Layer 4 of a small transformer language model trained on English Wikipedia (12 layers, counted from 0, width 128).
Take only the direct path to the model's output, skipping the later layers: a vector added to the residual stream pushes a token's score in proportion to its dot product with that token's output vector.

Output vectors of the tokens that the questions are about. A number n stands for (n - 500) times 0.015.
"erland": 589 516 420 537 573 683 614 728 710 433 657 668 713 545 134 662 433 519 485 222 407 579 573 525 588 709 652 607 526 395 651 559 490 355 830 641 425 318 450 319 364 550 427 377 352 384 470 591 581 669 218 527 405 511 496 485 526 643 561 249 469 456 701 534 645 678 432 607 547 619 760 719 481 271 701 407 778 551 588 535 630 540 739 487 435 222 397 382 422 227 460 640 210 411 215 496 490 500 449 550 862 519 497 638 431 298 198 624 23 324 452 406 573 525 531 614 430 564 360 278 523 528 551 527 576 497 425 521
"ial": 486 441 394 473 570 516 590 539 512 495 439 401 621 357 506 448 535 395 413 489 589 403 669 443 348 518 415 636 527 530 743 582 664 377 396 505 302 329 429 514 632 527 443 356 604 646 613 612 560 668 248 571 459 594 615 377 301 423 454 333 490 433 611 491 543 512 413 488 494 680 297 573 401 515 564 646 507 555 520 761 614 533 477 324 362 309 381 578 522 367 454 497 511 533 487 736 452 512 546 447 593 448 609 535 642 549 433 435 224 535 203 361 679 349 531 565 385 491 522 488 500 715 463 579 500 500 500 439
"er": 533 587 428 315 416 581 464 453 563 500 564 472 436 654 327 521 531 460 577 469 450 511 536 519 516 343 428 511 526 455 455 559 541 542 708 554 603 585 529 419 548 458 604 424 561 582 616 510 557 547 565 182 536 520 533 669 509 611 552 507 672 468 439 575 572 447 470 569 534 476 675 410 520 321 496 503 691 658 527 649 570 556 620 546 399 411 493 275 555 353 513 418 511 532 459 493 685 453 572 585 469 634 367 572 393 564 356 678 330 381 401 582 520 500 483 479 520 530 634 231 377 547 456 550 508 444 330 636
" Guard": 615 596 347 495 568 500 558 543 493 498 611 475 667 529 220 551 347 595 581 462 345 305 388 329 514 534 648 608 552 413 559 471 578 470 732 528 483 307 342 458 404 476 434 366 438 531 630 526 536 417 327 409 418 442 435 503 577 492 517 498 368 516 762 605 603 656 605 586 575 650 441 582 500 567 667 484 526 451 440 568 615 375 606 549 413 383 467 495 542 357 434 472 471 364 449 547 520 414 444 517 781 596 486 456 575 519 500 715 310 385 590 473 579 444 546 504 432 435 305 443 459 726 649 519 563 582 576 600
".": 446 453 475 645 519 500 451 372 481 514 414 571 562 500 452 497 638 538 400 682 464 533 390 387 496 408 588 406 386 481 665 590 329 479 480 352 514 548 541 260 471 429 548 509 494 659 530 505 610 444 393 577 577 400 486 612 604 498 481 525 567 559 478 391 454 311 508 469 563 454 435 396 513 486 451 511 414 534 481 580 437 532 341 485 607 482 705 414 544 535 620 278 593 618 527 439 352 609 429 451 313 569 371 400 488 535 368 510 553 538 484 533 437 510 489 535 463 531 500 497 515 331 338 411 505 466 524 376
"ered": 630 382 482 425 311 577 598 647 680 485 792 616 573 542 265 546 612 461 526 261 572 224 559 577 455 478 488 553 470 345 579 398 665 330 781 520 535 329 358 287 509 694 649 182 487 493 664 424 491 640 323 257 373 357 386 779 485 546 462 451 611 355 692 445 652 620 419 682 348 567 822 575 500 425 630 203 580 451 321 705 802 361 686 497 332 421 417 271 572 294 391 504 528 308 287 558 581 482 286 500 500 496 358 433 485 297 241 551 135 515 416 308 513 530 552 512 520 410 462 457 516 533 673 457 691 512 488 555
"ians": 416 414 374 578 378 657 650 601 326 292 736 350 526 605 271 683 474 617 473 289 470 279 375 294 718 720 425 364 534 459 587 254 580 299 714 666 526 509 419 542 340 558 454 220 467 592 612 546 474 538 230 723 465 756 536 447 363 750 395 530 442 341 585 497 610 525 696 570 463 486 393 657 506 463 610 528 508 543 664 604 626 459 526 494 271 380 588 440 386 433 378 351 347 452 440 545 510 383 509 489 682 510 511 555 446 465 436 463 174 357 455 316 673 483 532 596 265 450 525 527 601 656 733 506 675 497 492 527
"amin": 609 511 585 385 536 618 565 586 582 383 630 534 630 525 275 683 448 634 674 235 488 453 373 262 506 622 805 438 585 448 486 414 568 311 665 512 445 431 603 388 305 587 425 296 363 269 617 696 369 726 280 574 567 665 410 350 511 586 414 309 168 359 765 627 600 583 590 568 384 493 612 545 143 411 719 538 624 520 568 509 863 401 825 443 387 609 451 406 511 308 363 474 474 567 408 546 458 524 389 626 729 369 462 669 393 350 246 500 94 523 474 439 696 435 509 494 490 487 520 464 489 491 640 483 534 497 384 623
"eed": 550 529 461 415 463 493 537 587 672 329 758 661 687 611 280 534 415 641 685 408 529 371 558 491 500 325 431 338 431 565 689 444 534 384 550 627 374 512 391 478 433 582 589 213 449 264 517 604 475 522 413 516 504 686 576 260 412 622 306 448 416 622 558 715 507 579 469 413 369 538 589 618 414 404 668 458 489 546 556 635 553 460 454 419 369 385 523 469 610 359 497 535 512 193 409 445 522 767 298 548 560 331 539 648 556 480 327 518 213 397 713 340 573 431 539 585 306 359 296 466 420 758 628 426 587 548 433 492
"/s": 532 239 529 398 441 581 534 567 478 394 771 483 596 142 274 608 656 609 429 332 586 273 438 495 591 524 522 442 653 356 653 554 482 361 441 582 245 374 546 362 374 592 481 325 431 463 493 752 809 630 286 586 327 415 451 427 334 517 530 468 224 447 536 637 470 606 437 401 442 639 464 582 317 548 618 571 430 562 523 444 591 455 717 377 539 551 460 542 380 295 423 622 525 524 485 597 503 582 289 424 754 375 586 606 480 469 278 592 132 368 522 514 686 564 537 709 296 470 375 342 432 577 605 525 605 354 522 481
"now": 640 334 408 452 616 557 520 697 597 575 530 342 655 523 424 443 302 551 633 355 452 526 570 349 599 545 500 515 737 407 573 402 487 362 661 445 409 524 516 509 442 713 451 241 337 577 533 599 587 486 540 645 357 529 438 394 527 374 425 427 455 682 764 621 618 628 500 573 465 524 612 569 246 408 639 714 546 632 425 483 623 401 508 571 385 524 504 352 615 396 319 597 343 346 489 682 473 475 158 635 637 397 503 544 516 467 324 627 121 428 633 507 648 545 542 523 349 334 138 445 575 700 681 530 509 529 309 673
"hood": 711 512 310 379 563 558 661 841 530 663 803 563 557 223 307 551 394 579 644 541 523 612 548 360 462 610 479 339 527 642 575 425 707 228 618 612 380 223 375 565 256 581 340 204 505 395 562 581 573 625 254 509 483 699 536 457 403 609 607 302 420 327 688 523 646 724 496 290 597 719 639 495 480 635 566 353 744 694 451 513 602 272 461 524 484 221 482 531 613 325 424 452 373 469 363 586 326 592 312 421 749 322 371 469 676 508 315 546 130 362 532 426 540 530 567 646 536 449 411 383 595 710 740 494 555 509 735 379
" include": 515 472 379 438 467 563 736 762 567 382 780 431 797 451 399 675 404 615 529 512 323 358 406 395 503 622 647 630 451 411 708 415 579 317 637 560 536 560 627 372 458 601 436 443 538 436 435 594 515 553 292 464 424 542 500 539 457 644 588 461 531 525 562 527 482 387 663 400 411 379 541 619 472 502 509 344 553 685 525 350 586 405 684 230 497 404 433 277 534 398 436 653 417 435 384 684 320 447 390 580 512 301 533 555 608 431 260 656 291 425 434 388 534 421 557 600 311 543 411 421 480 819 659 354 449 471 505 802
"enth": 475 307 394 451 296 628 531 727 755 554 639 535 728 525 500 485 572 450 472 346 581 476 415 636 621 621 539 641 445 388 651 413 703 214 652 698 272 399 506 412 445 769 599 323 377 444 631 532 405 871 350 549 468 522 476 689 405 529 456 438 541 681 727 580 574 533 507 628 523 743 745 541 346 378 676 449 562 353 725 410 748 551 500 413 478 296 371 364 489 279 481 632 456 504 371 628 350 362 437 489 643 504 424 710 563 493 214 717 133 394 380 405 600 388 532 551 437 376 422 541 631 518 704 506 633 540 567 662
"eman": 653 539 516 464 537 643 661 457 702 521 696 449 608 457 293 632 433 517 612 321 385 359 351 640 351 563 579 382 444 500 697 363 693 245 618 707 528 357 472 416 547 604 335 284 449 461 517 615 424 638 379 471 470 420 355 527 389 456 536 403 434 440 727 477 613 702 479 628 362 632 376 575 237 469 623 479 573 418 677 686 605 431 382 467 338 438 404 380 627 401 524 385 288 453 572 524 522 423 529 603 753 594 425 515 360 409 444 767 80 286 315 361 639 533 521 629 360 395 403 364 573 629 729 497 611 382 393 777
"ane": 766 558 465 386 564 543 616 588 588 439 589 527 551 425 345 616 464 404 568 520 542 447 650 199 500 506 627 678 599 480 571 516 654 455 716 571 403 364 550 366 483 583 543 264 446 318 578 516 390 562 396 629 586 622 378 335 442 494 426 448 530 510 750 550 705 523 485 591 343 479 488 589 544 490 617 431 463 421 674 485 441 441 579 377 450 373 411 439 388 360 554 485 297 580 423 635 590 453 414 615 495 465 480 497 397 523 384 473 186 607 476 651 602 391 524 423 473 448 550 478 509 539 491 404 463 713 634 551
"ably": 557 304 438 493 614 418 500 599 529 470 759 540 579 618 375 361 452 444 662 400 556 394 643 295 545 707 685 571 303 418 605 454 622 412 652 561 416 253 564 414 455 530 560 220 280 552 546 551 506 587 441 638 521 595 292 673 531 454 323 418 520 435 660 523 703 371 707 485 238 461 577 688 272 468 550 456 500 484 539 497 753 516 755 415 445 214 368 391 592 313 394 484 356 504 348 594 496 639 486 696 830 205 580 423 467 381 225 444 62 427 633 357 654 303 556 886 387 300 467 539 626 642 657 416 591 466 644 748

Each question shows what one neuron of this layer's MLP adds at an activation of 1. A number n stands for (n - 500) times 0.0011.

n199: 409 561 683 637 483 469 640 265 441 597 460 529 457 356 421 439 551 494 520 401 618 427 443 720 536 458 469 426 324 448 429 379 614 384 637 616 589 403 452 559 469 557 431 494 248 638 347 434 646 428 709 460 636 483 516 547 509 500 571 511 527 405 534 423 489 429 554 540 474 571 299 719 434 434 642 452 383 486 543 569 568 536 370 551 593 317 535 525 438 435 489 557 506 538 435 480 506 500 509 511 608 497 318 388 401 336 600 532 489 552 378 392 464 252 739 480 428 484 622 613 453 435 384 402 491 677 486 478
Which two tokens does it push up most, strongest first? "eman", "ably"

n202: 568 604 521 471 221 457 503 497 420 481 500 349 472 640 410 558 661 421 366 384 635 482 487 607 434 266 474 626 579 623 406 533 597 350 523 522 490 577 585 487 445 513 512 541 600 520 405 417 292 548 681 339 249 385 354 487 515 562 430 330 510 457 570 392 549 417 517 399 581 654 549 562 403 540 434 587 352 491 540 629 736 407 653 287 614 740 491 431 382 595 388 436 506 311 316 533 550 661 647 474 427 481 579 465 497 675 470 446 358 447 492 345 716 500 508 384 639 463 525 416 586 451 500 396 523 446 583 474
Which of these tokens does it push up most? "ered"

n268: 641 476 345 406 586 464 199 479 497 622 685 600 288 444 550 327 410 511 461 442 587 397 515 359 383 506 299 488 492 595 619 325 438 525 424 503 437 500 584 634 565 463 527 330 541 482 509 457 395 435 674 461 558 414 594 478 427 503 387 621 476 611 341 597 432 538 442 395 592 430 500 546 441 572 676 476 561 489 463 581 512 612 622 553 472 669 486 436 587 548 484 387 619 293 321 522 408 576 560 492 497 547 556 549 471 446 379 439 383 368 576 308 374 472 620 635 532 484 444 528 374 601 477 576 683 598 563 369
Which of these tokens does it push up most? "eed"

n45: 654 553 612 475 520 506 497 724 411 460 538 633 681 546 378 371 450 521 668 320 448 369 633 491 572 665 382 463 494 384 631 506 418 331 412 451 456 480 218 577 604 542 497 414 457 406 589 461 411 419 341 494 487 515 574 595 503 415 518 549 500 575 596 637 497 588 370 349 590 529 322 666 282 477 459 500 494 637 545 534 512 463 551 487 497 422 464 375 374 397 597 568 561 628 433 587 594 397 530 290 486 638 341 549 560 650 442 486 347 467 623 590 530 491 618 558 608 456 635 363 575 612 607 334 348 605 338 449
Pushed down most: "."

n9: 366 436 475 328 410 476 322 593 631 412 500 457 500 420 472 576 594 526 443 590 597 508 512 503 528 644 482 623 560 588 494 511 644 222 470 283 421 649 489 522 406 497 431 476 497 484 592 594 426 655 562 440 673 538 541 717 432 365 563 561 222 425 532 405 531 535 540 469 593 395 377 433 372 453 543 593 432 583 790 541 521 589 529 601 525 548 411 352 590 479 481 353 573 432 424 461 569 390 526 617 611 562 441 347 540 436 397 543 555 439 524 491 373 517 368 570 697 644 397 531 456 427 468 697 562 449 614 484
Pushed down most: "eed"

n44: 417 645 386 375 326 557 479 458 538 631 533 654 503 464 454 604 591 537 466 588 529 482 474 643 452 523 527 462 512 598 375 601 466 503 497 451 619 476 395 560 426 599 674 783 446 534 453 503 276 728 482 429 557 604 556 661 584 543 618 488 484 359 532 547 500 508 480 556 525 438 531 604 590 401 449 484 376 400 312 601 455 692 405 476 573 292 500 672 518 310 695 462 449 590 663 347 488 321 537 509 447 426 574 683 465 584 714 573 608 557 477 443 589 830 712 512 652 500 378 518 617 588 519 544 286 331 637 562
Pushed down most: "now"

n251: 277 591 464 691 379 576 473 393 353 607 490 380 435 478 397 459 500 525 479 240 659 476 532 429 533 532 228 427 412 453 557 560 579 536 432 468 736 583 598 600 340 442 387 589 479 463 615 661 512 471 213 433 333 519 612 561 414 474 482 335 526 525 551 596 475 447 647 562 685 405 568 297 570 595 527 661 437 469 450 668 465 442 748 687 542 474 605 470 415 437 624 453 529 614 628 557 423 574 562 474 275 439 595 348 659 431 366 558 377 357 463 493 401 554 453 593 329 509 564 479 613 456 525 358 497 642 524 392
Which of these tokens does it push up most? "ians"

n197: 413 513 494 354 568 547 444 559 521 490 470 485 469 490 392 545 535 463 516 534 455 386 605 609 480 418 527 693 590 449 410 644 376 395 557 497 490 485 512 388 331 555 494 510 264 398 306 531 522 552 518 609 724 503 357 465 331 294 450 314 613 431 367 352 709 581 635 575 494 571 378 545 647 627 373 395 338 478 437 494 419 660 561 642 340 585 503 592 165 647 374 518 442 574 450 515 626 503 701 476 500 458 426 529 396 236 336 436 621 554 589 507 239 509 609 647 607 585 646 614 518 645 464 553 490 529 512 571
Which of these tokens does it push up most? "ane"

n246: 559 529 615 497 508 497 398 579 490 534 512 513 397 459 462 367 393 470 544 431 279 410 413 492 440 468 641 480 471 428 348 478 506 648 590 376 438 366 530 404 428 509 414 569 473 561 455 450 592 581 424 544 380 472 428 466 431 446 555 603 568 444 503 551 259 859 495 447 503 368 500 517 530 662 736 517 533 402 534 638 523 485 342 546 380 558 615 614 550 463 688 468 391 346 654 467 505 476 693 428 646 638 417 280 427 606 522 451 500 666 582 503 500 500 311 654 415 575 391 593 548 597 463 575 591 520 619 529
Which of these tokens does it push up most? " Guard"

n37: 710 347 446 556 488 582 529 460 431 497 579 530 482 454 503 487 500 682 512 458 637 410 250 450 484 429 570 391 551 593 448 338 576 448 441 546 641 500 401 290 491 199 454 601 346 375 323 577 352 608 738 444 433 605 469 402 465 631 432 319 534 592 546 519 435 358 633 441 392 637 476 665 541 701 504 293 497 559 565 672 512 497 664 396 439 441 619 395 383 578 356 486 303 421 480 596 559 486 547 460 396 457 424 457 327 629 511 472 546 500 587 357 540 474 485 520 373 453 500 346 626 494 558 521 594 380 514 528
Which of these tokens does it push up most? "ians"

n26: 534 374 598 420 642 438 474 409 503 598 543 559 445 551 514 487 462 693 388 569 455 480 576 589 466 451 609 435 359 481 568 404 400 401 472 536 531 612 540 575 425 725 425 524 595 604 574 549 407 603 438 629 459 330 547 423 647 529 442 660 549 462 497 435 653 835 557 650 632 426 442 526 414 357 463 430 341 558 334 627 402 636 250 327 460 394 477 616 557 320 367 417 458 375 386 506 517 689 436 519 837 527 560 536 515 568 511 497 574 515 511 444 474 554 585 430 477 433 575 554 357 394 712 503 402 470 523 522
Pushed down most: "er"

n307: 476 773 570 447 472 443 627 468 408 420 560 286 576 477 415 547 518 461 475 512 662 453 509 321 555 685 458 612 487 425 664 651 522 494 580 477 563 481 353 588 601 248 508 483 530 280 458 506 662 447 589 425 688 426 567 670 575 521 659 437 340 401 438 383 531 472 555 397 645 519 413 577 467 494 493 518 524 483 463 366 546 477 541 580 519 547 492 688 458 762 492 505 514 445 533 508 723 379 354 497 468 509 395 356 579 406 535 471 587 480 521 482 673 602 320 628 430 523 457 508 527 524 636 550 512 444 541 370
Which of these tokens does it push up most? " Guard"

n225: 600 503 480 656 285 393 510 389 361 413 552 503 804 500 560 487 477 533 539 622 563 509 722 279 549 580 444 475 427 468 484 640 497 533 318 522 516 421 702 611 424 613 456 657 347 520 451 415 588 519 590 343 533 402 445 510 476 452 467 535 551 482 416 464 515 605 452 467 537 371 552 253 594 480 481 449 484 619 488 340 572 582 552 460 545 465 686 359 503 274 457 379 475 566 524 631 669 477 628 529 410 683 407 375 598 439 406 406 527 641 385 398 718 539 180 361 593 427 550 628 541 517 472 464 596 681 408 489
Which three tokens does it push up most, strongest first? ".", "er", "ane"

n27: 601 384 583 448 650 580 510 521 397 503 349 594 402 491 339 410 386 497 451 712 500 511 569 408 606 397 506 550 525 616 607 500 703 554 396 602 690 511 554 488 509 374 547 464 455 280 392 587 555 690 628 366 494 573 522 344 437 620 440 309 479 541 513 435 646 528 567 417 711 497 532 520 451 519 555 409 593 335 387 643 580 500 353 500 506 340 433 621 326 597 500 533 488 382 446 506 572 525 509 472 635 599 585 509 677 691 511 662 760 445 595 438 615 607 552 525 591 366 515 514 536 541 554 471 302 413 590 459
Which of these tokens does it push up most? "hood"

n39: 441 306 567 500 443 519 452 372 557 571 652 473 430 657 429 378 435 558 598 484 566 506 542 509 617 442 609 512 542 431 775 537 486 403 353 455 423 343 517 559 393 506 534 602 578 478 578 631 410 433 427 431 669 544 334 625 607 511 558 517 531 608 642 491 303 368 364 454 503 500 410 606 520 519 687 345 391 669 517 397 539 745 540 426 654 470 401 340 575 385 410 340 539 434 537 480 595 338 480 458 589 693 428 473 482 624 351 568 324 494 396 384 553 517 440 613 592 662 632 663 407 571 587 465 481 470 562 459
Which three tokens does it push up most, strongest first? "enth", "ably", "ered"

n314: 397 364 566 421 522 442 475 602 455 520 509 442 437 562 374 639 446 554 435 472 476 629 503 483 382 425 432 588 443 407 720 450 472 635 356 453 567 544 418 518 534 569 340 420 572 512 494 483 546 545 487 514 469 486 541 616 503 621 534 589 398 489 384 589 696 535 449 500 477 644 377 332 270 340 435 345 365 572 474 568 379 220 565 374 550 387 506 506 486 572 516 652 518 450 641 503 508 495 554 546 803 470 458 547 586 349 315 476 588 350 421 589 663 559 416 539 503 423 671 587 608 312 521 486 472 345 347 473
Which two tokens does it push up most, strongest first? "/s", "eman"

n59: 649 565 511 394 445 547 403 448 311 299 519 669 602 302 466 487 442 337 593 500 325 276 509 436 521 436 623 699 500 632 554 466 361 586 461 421 322 393 462 557 608 696 508 542 571 643 553 430 620 460 513 564 582 607 522 468 567 557 395 395 698 674 468 616 515 558 555 512 470 399 427 628 488 465 596 540 346 559 426 550 705 427 357 474 497 469 506 668 526 493 596 614 313 503 393 569 638 514 468 472 487 363 396 455 515 605 699 596 361 370 522 522 590 523 549 514 447 500 645 560 474 550 518 553 276 665 566 422
Which of these tokens does it push up most? "ane"

n4: 569 626 457 441 416 535 477 444 533 482 389 381 420 509 668 464 422 391 429 526 625 381 426 600 577 385 510 412 571 531 439 451 594 488 568 466 405 489 444 446 772 396 569 497 540 574 491 452 393 460 396 618 583 497 347 324 651 599 568 437 400 482 495 627 586 387 544 391 557 303 539 422 462 484 481 652 567 482 595 559 582 574 349 611 456 515 533 497 529 628 686 466 360 527 427 454 602 665 473 602 304 463 644 338 368 553 497 475 397 668 448 653 517 512 667 321 450 566 298 672 580 687 222 485 413 717 390 500
Which two tokens does it push up most, strongest first? "ane", "."

n140: 450 303 597 587 485 389 287 556 553 512 516 453 580 377 480 713 578 406 547 558 436 573 343 329 503 485 401 664 466 424 454 541 561 529 520 752 500 657 600 433 412 370 471 537 474 519 472 707 571 627 550 647 443 404 477 233 494 328 453 601 375 562 307 516 488 624 577 580 617 500 515 434 597 406 541 525 573 690 470 619 451 583 513 591 593 519 473 407 520 472 611 517 482 658 596 410 446 500 521 432 669 313 471 676 554 689 635 456 561 485 478 414 392 419 602 537 460 646 314 468 652 622 515 326 565 457 601 615
Which of these tokens does it push up most? "/s"

n185: 527 432 420 553 492 607 346 541 469 483 584 578 391 523 432 420 471 456 550 635 532 492 578 494 367 488 611 423 431 591 726 495 439 500 574 471 488 548 558 539 522 555 618 425 613 385 536 536 625 526 339 666 479 393 426 288 445 515 663 565 529 615 423 613 611 534 385 633 441 594 578 330 431 576 588 608 476 556 665 513 526 485 374 343 303 497 704 344 517 480 565 545 420 477 514 612 401 652 480 444 538 448 684 517 576 322 333 604 547 475 528 452 303 546 739 573 314 510 494 478 489 500 316 547 451 320 543 442
Which of these tokens does it push up most? "eed"

n63: 494 566 388 511 520 570 450 408 561 596 424 437 577 334 430 434 524 407 542 521 544 458 450 548 503 568 430 541 421 579 523 478 275 506 622 435 560 722 562 399 562 528 560 512 547 361 448 551 491 298 626 342 583 466 603 481 537 484 460 489 452 420 487 606 520 444 513 562 612 500 537 503 697 388 780 687 198 471 511 500 480 512 426 544 567 690 563 429 363 704 428 508 456 500 489 375 399 565 697 362 513 471 500 468 577 369 497 410 577 638 453 518 205 272 409 566 596 590 576 391 470 497 365 577 615 355 575 575
Pushed down most: "hood"

n265: 669 512 597 638 497 309 485 626 521 417 611 388 564 360 503 407 364 508 539 446 500 437 517 542 520 477 605 457 583 599 471 432 572 552 391 306 610 435 456 425 525 445 567 555 702 697 452 631 483 631 557 456 575 582 606 488 392 637 417 568 270 542 474 473 561 610 359 461 659 437 517 591 292 488 323 453 404 338 606 495 624 529 582 565 415 544 402 560 467 671 456 622 385 595 307 609 524 535 545 599 545 647 536 606 565 447 422 487 762 514 402 593 529 577 575 429 396 596 561 484 648 437 563 528 427 593 505 558
Which of these tokens does it push up most? "amin"

n103: 410 609 340 454 479 574 399 370 364 364 426 433 500 591 598 480 562 524 104 497 730 432 481 497 348 456 650 491 500 506 388 621 563 580 468 415 391 424 482 497 494 527 503 538 412 441 736 461 509 598 256 638 666 457 370 280 569 408 437 535 436 360 453 387 392 608 593 557 586 431 594 512 284 626 443 468 555 518 467 512 522 604 493 443 562 592 436 693 339 254 477 477 565 438 500 370 430 477 542 552 610 428 634 488 473 564 538 373 259 598 361 572 717 473 543 323 445 452 556 402 523 568 441 446 467 557 630 426
Which three tokens does it push up most, strongest first? "ial", "amin", "/s"

n300: 528 307 603 367 637 691 520 481 483 711 385 481 408 301 424 589 506 476 675 613 727 401 516 334 347 466 474 662 480 634 546 733 367 529 491 491 503 606 580 413 548 529 695 472 322 529 510 422 554 640 574 698 632 536 358 681 390 417 512 604 418 521 415 586 509 526 492 512 449 588 443 358 476 448 232 347 446 533 398 440 506 543 537 632 500 444 335 297 368 586 480 455 393 659 368 576 440 569 461 540 544 460 435 442 398 319 535 497 412 410 582 445 531 392 408 407 487 655 466 567 396 556 457 536 585 466 480 455
Which three tokens does it push up most, strongest first? "ably", "ane", "/s"

n54: 565 500 733 439 478 603 632 446 566 407 458 593 403 375 481 375 430 526 484 448 676 452 470 690 451 321 660 371 623 556 550 671 634 414 192 688 462 506 497 503 619 489 488 604 593 321 379 361 484 571 537 577 354 477 482 379 503 593 600 632 330 568 458 638 490 591 455 716 608 455 448 523 519 344 594 554 472 526 432 457 497 460 577 621 665 422 610 667 436 492 255 457 719 407 487 544 503 491 643 596 489 503 465 470 324 449 325 509 512 369 553 563 389 120 222 465 295 380 480 579 519 521 393 510 602 460 560 436
Which three tokens does it push up most, strongest first? "/s", "eed", "amin"

n65: 421 487 483 574 623 612 612 603 648 445 663 444 443 690 588 391 388 488 494 558 571 450 335 470 481 403 333 494 514 494 386 520 547 421 574 345 379 537 671 497 482 327 523 639 416 455 694 249 503 400 466 462 471 467 400 543 435 362 580 570 491 575 659 439 381 544 380 479 567 408 658 300 464 484 504 594 555 419 446 378 583 264 439 632 488 435 578 494 468 697 494 523 411 433 606 640 386 466 820 338 381 488 479 669 367 339 523 500 404 485 538 477 439 444 753 512 564 286 522 509 503 382 512 443 474 593 430 514
Which of these tokens does it push up most? "enth"

n210: 655 574 483 575 440 422 458 595 396 470 538 533 591 412 463 412 549 686 323 554 476 434 485 427 613 518 465 644 452 640 539 457 648 557 266 543 677 483 607 576 614 571 432 479 483 389 469 465 532 476 384 497 525 687 397 249 523 489 352 472 448 606 341 544 206 493 456 526 586 399 558 485 570 635 607 613 459 588 632 601 428 591 546 536 431 399 635 449 486 451 390 325 434 464 457 446 480 680 503 550 687 555 483 638 609 388 494 637 530 491 495 399 650 526 669 349 387 391 530 678 506 379 560 576 481 448 289 456
Pushed down most: "ered"

n149: 524 536 569 394 598 619 712 590 388 632 619 450 209 342 461 373 626 469 299 651 377 396 384 469 628 605 435 427 407 579 529 444 449 438 378 574 473 506 404 309 659 497 423 521 461 544 470 549 554 542 383 520 559 344 609 522 298 585 517 500 566 489 479 433 494 669 505 395 616 494 526 471 701 594 666 470 693 623 517 470 459 607 328 355 444 557 489 549 441 541 604 522 465 562 475 483 519 779 506 388 516 382 610 453 509 490 320 471 489 665 587 546 555 550 515 483 468 383 547 348 448 460 444 477 481 503 567 497
Which two tokens does it push up most, strongest first? "hood", "/s"

n168: 465 367 564 453 578 525 811 770 583 412 571 377 642 510 429 291 376 507 448 397 544 490 462 451 470 431 337 619 443 617 649 481 474 578 569 390 240 452 572 482 382 446 516 404 404 263 479 530 520 535 425 546 468 266 403 413 539 555 546 510 385 716 609 613 421 512 512 391 430 311 576 560 444 569 792 593 812 553 523 415 435 311 459 547 377 490 533 685 546 330 707 547 473 314 363 513 472 446 480 352 492 603 526 598 440 619 375 540 453 410 539 472 391 668 682 326 623 423 633 361 449 450 524 398 706 590 243 556
Which of these tokens does it push up most? "erland"

n179: 593 623 322 511 455 239 604 524 330 552 658 640 412 438 661 459 580 554 525 546 453 603 636 624 538 476 573 506 421 448 503 456 576 341 492 423 772 623 503 509 472 643 421 468 577 485 470 474 616 378 423 584 610 526 476 581 554 576 613 395 548 560 500 473 644 661 646 579 696 548 582 431 458 544 471 521 588 534 580 405 550 450 545 519 467 426 403 586 710 622 503 384 494 488 604 472 443 503 415 641 435 559 514 418 408 344 500 508 580 600 537 598 438 481 598 384 545 376 711 416 602 639 403 327 698 393 436 414
Which of these tokens does it push up most? "hood"

n186: 437 382 363 355 415 391 462 373 442 570 410 636 320 662 704 497 433 392 303 453 628 613 565 593 433 513 584 430 473 372 867 536 488 552 606 655 451 491 500 443 537 670 413 558 407 456 606 618 426 305 725 682 574 556 571 620 426 408 370 446 595 459 588 463 435 450 413 317 434 525 646 557 404 446 704 422 380 456 475 524 666 267 535 469 591 523 447 527 381 511 500 438 360 506 463 609 592 372 419 453 631 471 405 656 597 406 506 303 400 459 374 453 542 673 544 473 353 477 580 396 452 579 570 506 439 600 530 353
Which two tokens does it push up most, strongest first? "enth", "ably"

n151: 554 421 420 285 509 732 516 450 469 433 516 500 586 438 576 378 366 556 408 478 399 625 441 580 447 460 458 671 534 560 466 497 435 585 520 636 405 374 759 516 565 471 437 374 351 422 373 455 435 463 402 597 551 581 523 484 373 407 311 584 475 479 514 459 512 518 533 364 530 456 399 394 556 732 594 780 513 613 572 571 448 512 716 497 448 497 431 609 588 564 444 545 344 491 336 730 577 708 464 327 653 318 532 515 455 373 437 439 634 686 418 532 456 468 622 506 537 483 469 555 540 506 540 435 416 469 648 730
Which of these tokens does it push up most? "ably"

n64: 341 538 748 520 535 407 513 378 553 338 583 567 389 631 600 719 486 417 631 584 380 521 528 554 419 422 387 620 380 509 448 570 441 432 491 488 710 436 423 371 583 333 615 540 393 568 583 440 306 556 432 429 523 682 526 645 685 417 485 442 620 527 629 603 601 555 374 387 582 349 497 515 390 470 439 497 410 752 389 543 577 603 473 483 327 506 629 497 462 525 550 446 540 322 317 597 649 443 536 451 462 472 609 503 355 372 483 545 469 400 547 436 445 573 477 389 365 558 401 588 350 477 660 658 333 335 468 503
Which two tokens does it push up most, strongest first? "er", "ered"

n124: 230 549 563 420 424 444 624 390 445 402 447 405 546 406 476 555 395 485 426 333 510 457 591 568 497 357 483 462 568 491 471 506 368 457 538 410 421 431 733 500 432 568 593 760 374 422 427 550 639 643 363 383 547 434 397 561 593 540 669 388 539 466 563 822 515 454 439 537 547 518 259 380 663 476 469 490 597 693 447 491 676 403 391 490 558 374 637 547 552 411 604 594 411 529 476 278 595 607 509 589 394 612 396 446 475 448 272 378 416 547 426 480 401 224 401 521 532 552 657 433 431 634 506 432 707 455 494 398
Pushed down most: "now"

n312: 539 558 550 392 683 471 652 362 551 506 552 435 561 500 548 547 543 497 385 503 330 569 545 609 574 404 434 415 608 430 500 129 594 458 706 598 568 624 307 411 603 379 491 440 373 543 347 671 521 580 715 488 464 478 503 497 488 458 773 708 742 522 371 637 500 508 526 427 519 488 512 519 427 483 357 353 539 503 672 430 594 630 604 726 530 551 586 358 452 592 323 526 516 349 606 440 330 468 601 491 458 434 539 475 645 527 630 440 331 444 475 536 409 503 476 640 282 591 550 419 550 445 522 415 477 433 512 526
Pushed down most: "ial"

n79: 459 604 445 392 462 554 586 453 531 610 688 572 521 575 456 530 623 310 669 481 482 602 497 272 524 541 510 515 571 620 408 696 547 348 534 599 266 537 470 494 354 422 615 358 569 740 405 595 693 537 453 399 445 639 457 516 571 470 610 378 481 443 659 522 595 647 508 524 579 580 473 470 586 529 496 534 490 437 476 543 614 481 443 609 518 540 326 439 659 493 355 475 512 482 256 626 429 566 368 472 374 262 397 552 605 490 512 572 500 536 654 574 473 482 370 439 375 458 355 450 457 643 614 694 357 444 538 306
Which two tokens does it push up most, strongest first? "hood", "now"

n136: 573 564 525 495 479 587 520 525 431 600 486 488 389 486 472 617 589 387 508 480 560 544 445 613 412 494 372 535 477 377 598 508 526 575 392 568 590 408 505 355 518 491 490 565 619 577 559 410 676 459 578 607 472 428 570 660 479 595 408 456 461 564 442 582 545 626 441 495 607 521 382 420 555 407 413 588 472 460 487 578 535 393 377 238 590 371 455 546 412 503 542 525 530 449 443 513 472 662 450 510 167 505 581 473 479 559 472 571 344 417 519 665 491 590 632 590 408 456 437 570 444 240 503 739 284 431 485 575
Pushed down most: "amin"